Layer 4 of a small transformer language model trained on English Wikipedia (16 layers, counted from 0, width 96).
A neuron's activation on a vector x is SiLU(gate . x) times (in . x), where the dot is the dot product.
The model reads these tokens: " P" "ar" "gan" "as" " district" "\n" "-" " Bar" "d" "ha" "man" "," " P" "ur" "ba" " Bar" "d" "ha" "man" " district" "\n" "-" " Bar" "ra" "ck" "po" "re" ","

The vector x that enters this layer's MLP at each token. A number n stands for n times 0.012.
0 " P": 76 -79 -220 -30 150 64 137 42 96 205 -19 -54 78 42 -48 -109 -81 -283 -77 89 -7 29 -82 -138 -232 223 -16 54 -38 132 4 54 -37 -25 109 33 71 -113 -27 -35 -36 -94 7 127 -109 -140 20 -65 10 16 129 -44 191 -133 60 -235 -133 -197 -284 90 -246 -35 229 162 112 57 -141 107 264 -58 5 6 28 241 -268 263 11 -197 83 -58 -145 157 93 227 -112 -105 33 -39 184 213 103 138 273 -2 245 39
1 "ar": -14 -133 -164 -1 153 41 162 105 29 32 1 -131 -250 24 68 -25 145 -250 71 -8 -178 43 255 -127 101 199 97 101 -190 125 -83 38 -115 132 46 35 -16 11 56 135 36 -141 -100 121 -257 78 -138 -113 -150 127 111 -129 13 -73 -52 -71 -215 -110 15 90 101 80 183 -58 34 53 7 72 -2 -126 -171 -141 -51 61 72 9 -310 -116 348 310 -132 194 43 23 -237 -316 112 -27 116 68 32 31 -102 105 -66 92
2 "gan": 17 -181 -36 113 92 -27 50 26 47 -155 80 60 -184 222 -316 -110 -163 19 -48 161 143 68 -39 -90 -86 123 98 73 -154 8 52 -128 -245 89 -5 81 55 -17 -157 -123 -154 41 -139 14 -64 -147 -12 -196 45 247 48 -156 -33 124 110 -4 -78 80 -88 313 -182 40 49 -40 245 -46 -104 124 33 -199 -101 -62 31 188 131 -370 -61 36 27 -186 91 -20 -210 65 51 -243 124 63 171 192 -14 -138 -45 258 -251 55
3 "as": -87 -64 -187 151 93 -178 -78 32 258 93 155 124 14 304 -40 -18 -107 55 -38 -144 7 63 62 250 66 33 189 25 -242 88 4 -33 113 -87 198 114 -76 -49 -84 -184 41 -205 14 230 31 -142 145 113 -28 -2 -46 -193 16 2 45 -11 114 -57 -141 40 -159 9 -19 41 -55 107 21 282 126 -108 -126 -50 -43 160 156 -193 -141 135 380 -71 152 21 23 195 46 -169 137 -46 303 221 15 60 16 283 137 -43
4 " district": -133 -183 4 43 120 -156 2 -84 339 45 79 -51 -86 170 -135 -151 35 75 -80 160 -3 -153 -73 -100 -144 0 104 118 -86 -70 -5 -41 -102 -279 -12 83 245 -93 -335 6 -100 47 -69 37 -177 -303 -86 -54 13 245 18 -49 186 52 60 -372 -122 84 -122 147 -94 12 124 -92 190 -27 -166 164 -39 -42 -234 -136 32 203 158 -191 35 60 157 -29 -90 334 -6 131 -153 -29 132 -35 156 264 -99 39 123 24 84 18
5 "\n": 3 -61 15 74 46 46 101 59 418 -105 108 108 61 91 0 50 -43 -159 74 -28 142 -35 -173 -22 48 101 208 -71 18 -40 -30 29 127 -88 285 179 30 -65 -154 88 78 -192 -114 -25 -275 -194 125 -95 2 -12 -51 -236 20 -161 -28 -138 63 -173 -297 140 -147 75 210 -9 177 -27 -64 -53 46 51 -14 -111 5 79 142 180 79 -115 45 -4 5 82 -20 -106 96 -56 228 -161 241 292 -201 156 337 75 49 218
6 "-": 78 91 92 89 84 -67 56 182 100 -118 -183 47 291 203 105 -39 71 -176 180 17 72 -18 -22 -87 -189 109 144 125 -166 153 -247 0 279 -174 45 34 19 26 70 58 46 -238 80 155 -91 -273 104 -54 -54 39 30 -228 91 -167 31 -373 87 67 26 67 -294 104 168 -108 194 48 -141 -263 -134 -149 -50 -20 -35 142 -26 72 78 -5 214 -129 -363 136 -36 131 -74 52 65 34 115 157 63 46 158 86 3 6
7 " Bar": 71 56 -245 -77 157 139 212 -80 53 -128 59 -151 -40 28 11 -167 94 -82 73 53 -77 -40 143 -137 -91 92 250 -40 -210 180 -136 55 134 118 186 -8 221 -2 -82 61 -117 -40 -164 -74 -203 -68 -93 -67 111 -28 -155 -101 -1 -2 59 -149 -265 -163 -210 140 -101 -163 178 -47 -65 -314 -17 50 -28 -18 -6 -127 -47 217 130 -29 -191 -75 45 106 -97 437 86 86 96 -243 -2 -45 239 91 -107 81 -109 26 -139 11
8 "d": 85 -117 72 -110 57 -149 10 -39 -112 68 -192 -6 4 9 -15 -176 183 -94 47 247 27 193 -168 -136 -233 -16 224 54 -5 10 135 -55 -44 -22 204 141 -119 -84 133 270 -285 26 -45 -48 -147 -220 14 60 274 -61 -46 -272 29 59 279 -65 81 -93 -106 156 -37 -3 58 -15 91 19 144 -17 330 -197 109 -89 -148 200 -191 -79 -80 145 67 -14 13 -119 41 90 -176 -186 57 17 -205 99 25 100 37 155 -142 197
9 "ha": 153 -169 -172 -11 11 80 34 71 81 -124 153 20 144 67 41 -122 170 138 22 157 11 -12 67 -82 -110 20 146 123 57 39 122 -88 -48 -3 117 166 -83 -60 -88 52 18 -57 56 -137 227 -250 -107 -140 -4 202 -60 -94 160 243 97 -122 -144 -151 63 71 -197 41 -106 -195 -167 31 -76 101 -23 -87 158 -12 -117 98 322 -146 94 363 129 143 60 -6 -168 -11 -33 -156 270 -346 130 291 -96 181 -88 199 -207 21
10 "man": -59 -151 37 166 66 -35 -90 135 -81 -268 202 -83 -303 250 -101 -26 -37 -6 28 -13 -26 31 -51 24 -54 102 272 46 -231 -16 -118 7 148 61 139 43 42 -32 -36 105 -114 131 -75 -22 -122 -120 70 -146 28 240 -6 82 22 152 152 -288 -17 22 -239 104 -201 -116 58 -144 -9 -53 -161 77 142 17 -89 -102 0 89 255 -464 -183 194 27 -6 100 -35 20 -37 54 -154 201 137 172 174 -293 -88 -75 3 65 122
11 ",": 36 -72 -36 92 81 103 130 213 169 -62 178 88 -54 144 -82 -107 244 -164 -69 -29 204 -57 -152 19 -16 121 238 -54 -19 115 -76 -290 296 -107 -11 -70 114 -355 -68 -41 -88 137 109 -57 -135 -94 34 -47 43 23 -77 -250 148 -64 60 -457 69 -82 -84 -16 -288 -152 5 -33 6 -114 -7 -132 23 -84 -84 -97 4 172 61 -45 -8 93 65 102 -144 -87 7 163 -22 24 129 -102 16 312 133 51 170 142 1 20
12 " P": 103 -175 -279 17 189 111 110 95 -44 184 -26 -52 51 26 -32 -67 2 -177 -47 64 -63 18 -77 -135 -307 92 91 -6 26 109 -5 -16 52 -55 127 -60 31 -28 86 -36 2 -102 5 1 -22 -101 -41 -87 39 5 54 30 217 -214 163 -237 -116 -105 -305 62 -295 -99 160 197 13 25 -174 29 308 -33 103 -43 -11 282 -168 214 -47 -117 131 -225 -41 74 81 307 -105 -118 -15 -79 179 203 86 163 299 -132 260 44
13 "ur": 20 118 -205 -125 200 48 64 -83 156 -25 -67 -163 -189 75 197 -26 -103 -310 234 146 6 113 87 0 12 169 181 -4 -99 178 127 19 97 224 6 47 -145 22 -115 46 -259 2 -43 15 -179 180 -178 -41 -228 -23 88 -89 -108 -112 22 -34 -256 31 -193 104 128 201 41 -50 -66 -78 2 -93 -26 -245 -126 -13 -285 55 10 20 -123 65 96 185 -37 98 -22 45 -58 -242 192 -75 194 107 -212 126 160 102 -128 189
14 "ba": 118 -91 -44 -99 163 35 32 -5 140 144 69 -195 -49 -146 149 -202 -44 67 -11 210 81 190 -10 10 -201 -4 -104 157 -145 120 4 14 -133 -58 147 4 80 -34 -333 -74 33 -281 -204 44 -68 -219 151 59 101 66 -236 -160 122 95 66 -164 -207 -111 241 -11 -291 -85 -105 -130 -52 -110 -45 -3 86 -130 -146 -97 -112 72 170 -69 -218 118 80 8 71 288 -163 -72 68 -70 185 -118 -79 158 92 10 -57 222 -101 66
15 " Bar": 95 5 -198 -119 162 102 182 -90 29 -136 64 -136 -89 64 23 -142 79 -115 67 52 -72 -27 123 -128 -105 79 260 -19 -252 174 -114 62 138 109 178 -39 215 -38 -103 63 -111 -43 -168 -138 -196 -131 -61 -68 115 5 -172 -96 22 21 68 -118 -227 -198 -202 116 -100 -162 139 -46 -43 -288 -22 114 25 -7 -64 -116 -44 235 170 -70 -179 -87 86 130 -52 445 100 90 129 -245 -19 -93 207 126 -100 91 -176 39 -127 21
16 "d": 90 -122 64 -121 58 -169 -13 -45 -111 80 -188 5 -13 34 -30 -164 173 -92 35 230 25 190 -158 -131 -246 -14 236 53 -15 0 154 -64 -53 -38 207 125 -113 -93 127 272 -291 33 -32 -64 -146 -221 27 64 289 -53 -40 -270 47 86 282 -44 81 -103 -113 132 -39 1 47 -15 86 14 130 -5 334 -197 92 -77 -158 209 -162 -86 -91 135 81 -14 22 -122 39 98 -176 -169 55 1 -203 107 28 95 12 174 -142 193
17 "ha": 158 -199 -178 -18 26 64 22 71 74 -114 166 33 109 97 41 -105 152 132 24 145 7 -12 74 -65 -126 16 146 123 56 40 123 -106 -59 -24 133 152 -83 -71 -90 50 13 -42 64 -143 215 -257 -94 -136 0 210 -52 -104 159 257 114 -108 -135 -152 56 45 -194 36 -110 -196 -155 23 -91 112 -13 -80 139 -22 -125 84 324 -146 90 340 152 139 61 12 -166 -3 -22 -145 257 -369 138 300 -100 183 -94 206 -207 14
18 "man": -50 -160 20 154 66 -55 -105 140 -81 -255 206 -75 -310 271 -99 -23 -56 -11 46 -24 -30 36 -46 28 -53 99 268 41 -234 -11 -106 -16 144 26 153 36 34 -49 -33 108 -131 137 -62 -39 -127 -136 72 -134 38 247 4 81 33 172 157 -266 -10 26 -220 83 -208 -120 59 -137 -9 -61 -175 93 145 20 -97 -101 -10 95 262 -455 -184 178 40 -9 107 -24 20 -34 64 -141 191 132 168 174 -285 -75 -63 20 74 109
19 " district": -128 -191 -62 63 145 -147 -43 -99 300 -6 103 -63 -110 153 -136 -180 81 98 -93 189 -14 -118 -95 -79 -105 -21 117 115 -104 -69 -30 -58 -85 -270 7 84 233 -88 -307 -26 -109 63 -104 16 -149 -312 -71 -15 10 238 -42 -65 186 22 66 -390 -142 75 -131 134 -163 33 139 -102 158 -3 -117 116 5 -24 -170 -155 32 179 159 -190 14 131 126 -54 -59 326 -14 162 -126 -25 95 -35 141 301 -126 92 174 -18 76 45
20 "\n": 54 -24 -45 31 91 19 82 20 401 -119 99 113 51 73 17 40 -28 -153 70 -14 148 -61 -158 -31 58 98 200 -120 -3 -6 11 -26 112 -123 273 120 21 -101 -111 115 94 -186 -140 -40 -300 -173 106 -81 23 0 -80 -225 76 -134 -55 -135 93 -177 -291 122 -174 83 214 17 151 -68 -58 -142 56 50 -32 -122 -24 99 127 136 36 -121 16 -20 -9 74 -32 -18 113 -65 194 -209 212 312 -185 132 383 17 93 240
21 "-": 95 143 103 66 85 -75 35 174 105 -83 -211 56 271 182 124 -43 62 -145 189 29 76 -63 -13 -97 -169 138 148 93 -183 152 -259 -48 212 -167 37 35 13 3 63 54 14 -211 70 159 -89 -250 104 -49 -26 11 -5 -213 112 -124 18 -363 98 76 10 21 -338 94 200 -82 178 14 -148 -296 -104 -152 -48 -38 -55 142 14 60 70 -33 189 -150 -384 159 -43 132 -70 67 80 5 115 175 65 40 195 73 55 -8
22 " Bar": 72 48 -259 -74 156 127 191 -73 48 -128 62 -144 -52 34 10 -178 91 -84 82 49 -79 -44 138 -146 -103 95 240 -47 -219 182 -142 46 129 119 201 -14 229 -11 -89 55 -119 -39 -170 -71 -197 -72 -89 -69 116 -21 -154 -94 12 1 56 -152 -264 -159 -188 126 -106 -160 179 -53 -73 -305 -21 56 -14 -13 -7 -137 -46 227 146 -31 -198 -68 45 90 -104 429 86 83 101 -240 -4 -49 222 97 -111 90 -110 17 -140 12
23 "ra": 205 -95 13 -117 161 -127 -102 82 83 1 120 -8 -54 38 92 -134 -173 218 169 107 -30 27 -161 137 -168 -61 130 180 25 124 -12 42 -23 -111 145 346 -121 -107 -83 -126 -116 -121 -141 -1 -101 23 -21 -4 43 255 -115 -262 123 190 224 -52 -137 -156 9 59 -229 124 -100 -23 135 -2 148 195 65 -234 251 -174 -40 185 158 -36 -169 83 57 25 -152 -150 -33 -15 -41 -214 105 -180 24 145 166 -49 -4 35 -68 12
24 "ck": -63 -33 22 81 265 -92 -85 50 -204 4 -20 89 -75 -12 -221 -174 34 -13 -14 5 -44 55 -74 -163 146 85 160 179 -170 -96 407 -30 176 -44 255 254 84 16 177 -13 72 -39 124 129 0 -185 163 -151 95 126 -2 25 172 41 139 -225 259 -123 -237 -16 208 -107 43 101 213 -31 -5 122 86 -94 -103 -18 -64 212 -37 -201 153 144 157 -301 -29 -228 -52 93 -89 -61 3 -134 242 112 -111 172 62 116 -97 39
25 "po": 55 -168 38 34 -79 112 75 28 247 78 214 42 121 153 -125 -93 -203 -82 84 31 101 126 -31 -136 -120 30 -91 144 -337 84 150 -81 58 -74 252 -14 -147 5 -121 -91 -200 -120 -45 -169 -131 -84 69 -23 -164 58 84 -131 44 429 300 -97 -129 -15 -70 -67 -80 36 23 -8 -26 -59 -134 -127 282 -96 90 -39 -217 87 -61 13 193 166 -97 -171 39 -80 -61 -88 -22 -241 204 27 124 113 63 90 -73 151 -95 43
26 "re": 90 -68 -54 125 82 -14 -80 193 63 -6 112 -201 -109 -35 133 158 -111 -42 213 -122 -30 65 30 -70 10 139 132 -88 -169 5 -7 -78 41 75 125 65 -34 -112 -41 -146 -37 -114 88 129 -33 -147 421 -117 -129 174 -215 -79 171 280 15 -163 84 7 -243 -73 100 132 -1 -116 62 11 -300 171 102 -222 -39 -78 -161 312 128 -121 26 -120 157 -27 -55 13 -84 -70 -183 -62 97 -74 137 101 208 -35 91 47 226 28
27 ",": 88 -75 -66 63 87 117 150 215 188 -33 149 93 -65 170 -116 -118 239 -147 -60 -10 201 -41 -191 30 -23 113 243 -62 -57 107 -103 -275 319 -98 -6 -83 98 -322 -70 -16 -56 160 123 -55 -112 -27 94 -50 76 37 -66 -233 185 -26 26 -436 23 -59 -116 23 -257 -167 35 -33 32 -112 -22 -122 -37 -99 -76 -90 16 184 93 -40 -3 64 25 65 -178 -24 -8 147 -20 37 130 -166 24 329 123 -27 163 96 65 43

Each question shows the input weights of one neuron of the MLP. A number n stands for n times 0.0013.

n236 gate: 63 -172 -267 134 27 28 -97 91 -46 99 -158 99 65 31 -104 -64 -9 37 147 -58 57 41 -3 12 53 -96 53 -139 96 -17 -129 -57 -28 -53 59 -84 166 -24 49 -17 0 -63 210 46 -18 169 33 83 120 24 -74 18 25 26 171 -18 -54 259 94 172 73 -107 224 101 9 -87 -26 49 97 -123 80 -122 -36 -188 81 -124 18 105 -76 -138 12 9 -127 -35 87 -68 78 65 6 26 -178 -64 73 -56 -35 -104
n236 in: 114 180 -85 40 -73 166 -240 205 37 73 114 -3 -98 34 35 -58 156 -40 -26 -32 -131 -35 41 -80 191 -90 197 106 43 -168 -60 -66 -85 32 -18 45 6 -112 130 118 -81 28 163 -46 27 136 68 40 33 27 -120 23 79 144 -143 -9 -23 32 97 -99 -108 3 78 -221 -84 26 14 -81 -50 -91 14 -26 -169 57 -58 6 -68 -9 -50 -63 108 -26 -138 -92 138 -62 34 -6 29 199 59 127 32 38 -116 92
Its three highest activations, in order, are on tokens 18 "man", 10 "man", 27 ","

n33 gate: -259 105 -57 94 46 117 -22 -50 140 110 -58 -78 -64 236 -55 157 -48 168 181 -15 -136 139 -183 -189 70 81 -123 -19 -36 29 -194 -7 82 -167 112 151 -11 -48 109 99 -38 -68 48 121 119 139 -60 -40 30 60 7 -241 -264 -11 79 -92 132 55 61 99 -160 -18 -137 -156 -55 157 117 -44 -7 398 137 26 -86 160 18 55 53 -51 99 -54 81 -62 -39 4 205 207 -181 251 -15 -117 -160 -109 85 178 -110 14
n33 in: -29 60 65 132 14 -3 -39 45 -109 -72 -210 83 114 32 115 79 -36 -128 -59 46 42 59 89 -23 -60 -46 -201 34 -121 121 -16 49 -71 -17 -7 -254 -188 -160 -124 102 -164 74 109 -148 241 -108 40 -81 -156 -57 246 47 6 -62 105 -132 38 36 174 -41 99 -189 -134 -7 46 13 -92 -121 -120 18 -36 -118 -7 103 -193 -157 -24 -20 202 -98 -89 -208 -57 -85 -174 -154 95 -74 130 -147 105 -105 -116 107 3 -10
Its two highest activations, in order, are on tokens 6 "-", 21 "-"

n192 gate: -111 -90 105 -52 -10 -40 56 74 120 154 142 97 16 24 -63 69 0 -73 -106 -38 -31 -75 53 9 44 173 -137 26 106 119 19 -19 -242 -191 -205 -55 -107 131 -140 70 -46 -141 3 -147 51 63 -83 260 -87 -84 121 -143 -89 144 165 174 83 25 -43 33 -202 -153 3 9 -122 -22 110 56 67 44 -71 78 106 153 103 44 174 9 -47 97 -9 135 165 -169 156 46 3 -99 -35 -6 -55 6 -79 175 -41 -81
n192 in: 83 141 -23 3 -229 9 40 123 147 16 -46 109 32 -40 -53 44 44 210 140 -41 -141 -31 113 140 51 182 -70 -64 -144 78 12 -198 -58 19 128 81 -9 0 128 -73 280 -120 104 -141 220 34 96 -15 -213 35 -74 54 49 59 -77 98 -98 -25 132 -26 -117 53 -30 -3 12 240 -28 -44 -10 -198 31 238 -35 -23 205 -193 109 6 73 75 -120 0 46 50 -13 107 74 -83 -57 -16 -49 3 66 64 -100 81
Its three highest activations, in order, are on tokens 17 "ha", 9 "ha", 3 "as"

n17 gate: 172 -31 -77 18 32 -101 157 132 -75 40 -88 77 66 93 -21 -67 12 33 73 34 99 0 -101 -82 -25 -148 -87 44 -98 -49 -12 73 171 153 41 -9 -6 -68 15 232 -105 -72 -111 86 153 -43 -179 218 -51 -31 -82 25 -158 21 -25 157 -111 -151 -42 140 -252 -49 -43 46 -128 86 6 -12 -3 -73 94 129 -76 -179 -58 55 -63 -102 -201 94 216 -160 92 31 83 -27 102 91 -81 -140 -92 73 -83 -72 -132 -106
n17 in: -21 202 199 -145 -102 213 46 -56 -92 -108 -67 140 110 133 43 -54 97 -105 61 65 173 -129 -169 -14 -106 0 -110 -48 36 -255 -14 -153 -165 165 41 126 50 51 14 182 19 -211 47 -18 88 58 88 -18 -178 -7 -106 -62 168 262 89 98 -211 -69 -11 -79 71 168 -23 0 65 0 57 126 15 200 -4 -25 -74 120 -14 29 -115 -177 51 -14 239 -32 140 57 -97 4 8 -151 233 -32 87 -176 -312 212 130 -71
On which token does it fire most, and how strongly? 16 "d", at about 1.8

n249 gate: 217 -9 13 -45 -6 182 -218 -133 -81 18 -30 95 -138 21 -28 160 -3 -51 174 40 -15 101 -55 -46 -146 139 13 -72 40 43 12 140 102 -91 19 -203 114 31 -18 -134 29 187 -49 -34 128 0 173 -12 -16 117 -64 -106 60 -77 142 43 -66 92 57 230 -19 -86 -122 152 227 -98 -3 49 -75 -47 27 -6 123 -6 -159 9 44 46 139 92 40 15 27 0 29 168 -69 44 -236 43 -84 -196 -43 156 -133 -21
n249 in: -31 -159 39 -24 104 121 -175 -143 0 -16 67 -202 -248 15 -115 103 -34 115 3 -150 232 -9 -71 -12 -120 162 13 178 -74 99 -21 -114 194 -316 6 -13 -62 19 -40 -72 -32 131 -59 -9 193 -19 16 77 93 6 -55 -113 -94 -6 48 56 -109 -75 -101 139 -29 22 37 -86 -133 81 6 -9 -57 0 113 -84 99 -6 -56 59 67 -37 -22 89 59 94 -18 71 26 70 60 340 69 -43 181 -149 -60 76 -16 -9
On which token does it fire most, and how strongly? 2 "gan", at about 6.2

n210 gate: 156 -86 54 -70 112 -3 -58 -242 -105 -101 -22 -44 0 -158 52 62 126 155 -6 -10 -127 188 -45 -13 23 -179 20 -146 61 152 -64 55 -95 99 53 -44 36 -26 -297 6 88 16 -176 32 -23 107 -212 22 77 -73 54 36 41 -129 -127 140 104 -276 -96 24 10 -16 -129 -23 165 -100 -168 -104 36 127 -42 -19 40 179 -58 19 73 94 -49 84 68 -224 -63 -29 -121 123 98 -40 -134 55 123 -39 -180 -112 -156 132
n210 in: -33 99 157 -69 147 33 83 112 30 40 -73 188 -58 -219 37 117 -84 16 30 -228 7 10 -231 63 -95 185 -55 3 -60 114 46 33 -59 242 -51 10 84 109 -30 55 -31 -167 7 -335 75 -104 -31 -188 0 113 135 27 -39 50 10 -108 173 -97 99 233 -63 220 -190 76 -13 -147 20 -120 31 95 66 77 7 66 -196 47 96 44 105 -169 7 -60 -3 117 177 -29 -94 -86 -203 -87 -65 83 135 44 3 66
It fires most on token 8 "d"

n203 gate: -49 0 -156 18 29 167 209 43 -18 78 -160 76 -121 73 155 -103 19 76 -90 41 116 -71 19 -108 57 -69 -48 29 -106 34 129 52 12 -48 -118 68 -62 92 71 112 -65 55 -84 12 152 -72 -16 157 80 -118 138 -25 -161 12 71 25 110 -50 43 -104 -10 90 -50 -12 -12 168 -149 -221 -133 285 55 37 -198 62 -102 19 -93 -50 -47 -53 -28 -109 -130 -202 -45 -149 84 332 -50 -146 115 -9 94 35 -53 56
n203 in: -62 26 -23 142 -76 -43 109 37 154 -35 -180 140 -122 -46 -53 101 72 34 122 60 -74 -22 -28 -50 -197 -139 13 32 160 16 -189 -202 -154 48 -13 -42 101 -10 -6 73 -118 136 -32 -63 74 -38 -170 137 107 -148 195 131 37 100 -126 -222 -193 -76 -62 147 56 44 20 -31 -6 -35 50 53 -70 161 -183 82 -187 20 -38 -141 23 -22 -19 -3 -133 -88 40 -179 -49 129 135 161 -73 31 12 -91 190 -67 -123 84
It fires most on token 8 "d"

n7 gate: -24 -105 -101 -64 -46 51 196 -34 -27 -47 -68 78 -6 55 -25 28 31 -58 37 37 -18 121 44 201 -98 -75 70 95 127 -84 -40 -71 -73 -79 -102 55 -84 174 112 54 -71 -85 -56 37 -187 181 -102 80 58 26 -43 -202 -106 47 99 132 -18 -169 104 -45 -246 102 104 111 34 -221 -131 9 247 47 -6 97 115 -139 127 -71 22 -16 -185 37 106 -131 67 -62 97 127 37 156 -54 25 142 -31 -82 199 -194 -96
n7 in: 196 -185 -50 150 -96 -37 178 93 -149 -6 -103 95 -68 25 111 -60 13 161 -129 -32 106 82 -114 9 87 -64 -65 -117 -19 -38 -44 -3 59 -13 -253 -10 -6 -51 -79 74 -10 -40 13 -203 -55 105 94 81 -203 13 -197 154 111 -19 -39 -96 9 -83 78 -63 20 161 163 -173 -16 145 28 -25 135 -242 94 127 10 23 246 -25 130 172 35 28 127 -16 -108 -9 89 -56 37 -159 131 76 43 129 -150 -87 89 69
Its three highest activations, in order, are on tokens 23 "ra", 25 "po", 14 "ba"

n140 gate: 58 -50 -7 96 -34 48 -112 138 -96 -52 64 -22 -90 165 -150 -29 153 86 -13 105 -102 -13 196 104 -122 -10 -73 -60 -42 -16 -266 -48 96 70 47 148 49 -17 -52 -73 176 93 -128 -13 -20 -20 27 -174 30 191 -35 50 213 -42 47 -10 105 39 10 119 272 -88 -80 45 -26 -42 150 -52 -136 320 -109 137 -137 20 0 185 84 -82 158 26 -121 79 -168 -20 -318 102 -39 90 -106 -94 111 -68 -3 -56 33 -45
n140 in: -19 0 217 -42 -35 -51 72 -191 10 -255 -94 -141 20 -158 -237 116 -159 -26 43 86 -97 79 135 -59 -27 23 -40 -98 13 172 78 -101 -149 161 -115 -157 159 -80 66 -93 89 61 -86 -46 17 -13 37 -91 -306 -95 196 60 161 -109 123 23 81 -99 52 -62 52 164 -60 -95 69 -43 -30 10 -81 -47 -121 129 58 45 33 63 -44 -46 73 184 17 149 10 82 -58 116 0 -200 -180 43 212 -10 -90 77 86 -206
On which token does it fire most, and how strongly? 1 "ar", at about 3.9

n187 gate: 0 -241 -59 -62 -162 67 -74 173 -50 24 -59 29 52 -12 -173 66 36 -70 -24 -48 164 45 -18 33 -3 120 100 -149 -57 -110 -3 12 -90 164 12 -12 102 0 48 -90 -137 -26 230 -116 -52 179 73 153 -129 104 3 157 84 15 43 -3 64 -87 15 99 -34 -142 -61 -68 62 -98 -15 -92 -36 -26 56 99 -156 143 -208 131 61 111 84 145 -12 -48 142 -167 186 116 -3 73 -187 -36 -104 51 36 -82 -126 41
n187 in: -176 -114 144 -60 -7 -50 -9 195 34 138 -16 3 -33 -140 96 -64 96 12 -165 -93 204 201 54 -203 0 -125 156 209 169 -109 -35 -9 187 -75 -13 43 61 -36 -188 -47 -87 53 154 -3 160 102 128 -66 -33 46 -76 -204 16 -83 -115 -48 106 3 -57 -73 -80 -127 137 86 -89 22 3 0 75 -24 60 3 23 107 -67 45 -131 -183 -97 -67 32 -99 16 140 40 59 52 216 188 -80 -196 -70 -26 -179 -19 136
It fires most on token 11 ","

n206 gate: 43 19 94 89 59 118 215 168 -140 25 -160 3 143 -161 9 -37 16 127 62 -3 -46 43 115 -25 69 -144 60 -118 189 68 -49 -135 -103 13 -86 -96 -50 69 -31 36 -19 -85 -9 159 -29 190 197 -3 45 -3 -117 158 73 -9 61 6 -73 50 -211 -52 -68 -28 -13 -56 -93 -196 -218 -84 -95 -108 74 109 -26 23 90 -62 -57 125 179 -182 75 -9 127 -28 249 30 -161 -89 85 -15 -66 87 -94 -177 72 -99
n206 in: -114 0 -196 70 -3 113 118 -118 108 175 -54 47 109 -28 -58 -71 -78 98 135 -75 -235 -165 -45 16 59 55 129 -106 -65 -32 -95 -109 -212 -76 -103 107 32 49 100 91 -10 19 -62 68 -76 181 -36 -147 70 -70 10 -131 -6 161 -87 -42 -231 130 -127 145 -57 -29 69 -90 -200 -123 52 -10 46 -60 118 78 -146 -47 -161 -81 -53 -159 -65 84 68 13 47 -223 40 66 -38 30 -46 -116 88 -197 -59 72 253 -183
It fires most on token 7 " Bar"

n90 gate: 80 -126 13 163 161 152 74 68 89 124 -42 -15 -61 41 -39 -9 -132 23 69 136 -53 -72 -78 75 232 30 -86 -55 -21 123 -80 80 -56 -156 43 208 45 250 -108 20 22 130 6 57 95 18 -6 -3 -90 -65 92 21 -41 -36 -3 218 -85 88 68 -6 19 138 87 -51 -162 -54 -30 -168 -12 -184 122 126 -80 -116 63 69 3 106 -42 84 -178 33 35 -51 37 65 201 216 24 -39 -23 -174 118 -211 27 -27
n90 in: -27 81 -36 -213 25 27 61 -57 -30 45 54 246 46 272 -38 65 -100 -141 -89 196 -20 141 45 0 45 -169 70 246 -38 -110 84 -10 -57 77 56 0 -52 7 10 200 79 -114 97 107 -105 31 -70 115 0 21 -258 -230 77 -69 -18 -128 34 65 -78 -14 64 3 -96 -184 -45 261 -31 99 136 191 64 34 120 154 -109 17 258 -7 -52 205 -66 -90 23 62 114 33 -22 60 -49 175 37 120 -152 199 -121 211
On which token does it fire most, and how strongly? 13 "ur", at about 2.4

n165 gate: 193 322 -99 -73 67 95 -134 -57 -23 275 -271 121 -66 7 14 -24 -68 96 -37 -54 -133 -47 27 -3 -79 166 62 -118 47 10 0 67 -50 65 -55 77 14 -182 -91 -92 141 50 17 98 273 78 -125 -20 101 -156 33 141 102 152 -101 48 83 -27 -47 215 46 131 113 7 -172 -91 68 14 21 -151 -100 102 3 21 222 -3 17 -126 65 -54 123 -31 33 -14 49 280 299 -28 75 -94 -95 -24 82 -89 -129 -54
n165 in: 101 -10 -160 56 150 68 -7 114 117 97 131 -52 27 -10 -169 -136 -130 -117 -284 -110 91 20 -23 109 -162 -107 17 -14 -222 47 -36 -89 23 105 -351 217 107 -44 -159 155 3 -117 -180 -220 47 47 37 -56 3 174 -39 47 -6 -46 17 137 49 -90 59 14 17 132 -57 -43 -93 -7 -223 133 132 15 39 -117 120 -114 -46 -129 103 -100 7 129 27 -184 -52 -163 -7 55 122 -109 -138 106 116 96 -44 0 -47 -36
On which token does it fire most, and how strongly? 9 "ha", at about 1.3

n31 gate: -47 -75 43 88 -10 80 -53 -134 31 -3 -19 68 -3 -99 159 -16 -140 118 -79 -86 75 16 70 -44 -135 -22 -62 49 95 121 28 -19 -159 -19 -39 -207 83 -110 92 136 43 25 -42 -153 -169 22 -179 148 26 -82 91 -81 177 22 -144 -135 53 -86 -19 50 -129 -16 -68 -28 159 -70 45 48 194 62 -25 -76 -229 -123 -95 292 36 246 106 -19 131 -35 9 41 43 -47 113 251 32 -120 3 -38 -112 -168 -256 76
n31 in: 182 -126 -122 81 -140 67 105 64 118 96 -7 -30 0 -191 -106 -147 45 67 200 137 -131 161 -120 -27 -87 -34 -77 42 140 -82 -104 -17 40 -73 18 -85 -72 191 -140 -40 89 44 158 116 -77 -27 193 54 53 -119 -41 118 -90 277 261 0 57 155 -71 164 -125 0 257 10 -55 34 -17 27 -42 -198 -27 58 102 225 197 -65 4 38 -55 27 52 89 27 31 153 187 -254 -4 104 -92 -226 17 -45 -45 -182 20
It fires most on token 25 "po"

n215 gate: 10 37 -10 69 21 136 128 137 118 10 -10 -77 153 -104 40 127 0 -23 10 37 95 -40 -23 50 101 -20 -64 105 216 116 160 -161 -133 -41 327 241 -80 57 13 210 -90 140 -43 37 54 27 -61 148 58 55 89 37 -29 -40 168 339 65 50 131 -14 -62 83 29 26 -136 -179 -246 -50 -20 -11 -33 150 51 -45 112 153 -7 64 -225 136 -27 67 39 -7 124 117 -68 34 175 -172 -13 -86 -138 118 -33 -99
n215 in: -126 -287 -40 78 87 -185 -119 -129 -105 -194 27 44 21 85 -66 -14 80 24 48 -115 -68 -59 163 38 -140 -7 166 -57 -173 -62 -44 123 112 -155 121 -18 -170 228 -124 27 -126 68 177 132 -4 24 124 62 -128 -206 0 151 41 79 111 -129 7 167 61 227 36 -127 -167 -7 -55 169 194 -90 -113 109 -85 52 -7 166 76 -110 206 -17 -77 -103 -3 73 -111 -3 137 47 -37 -220 -193 -41 -61 121 87 169 -146 -21
On which token does it fire most, and how strongly? 17 "ha", at about 2.7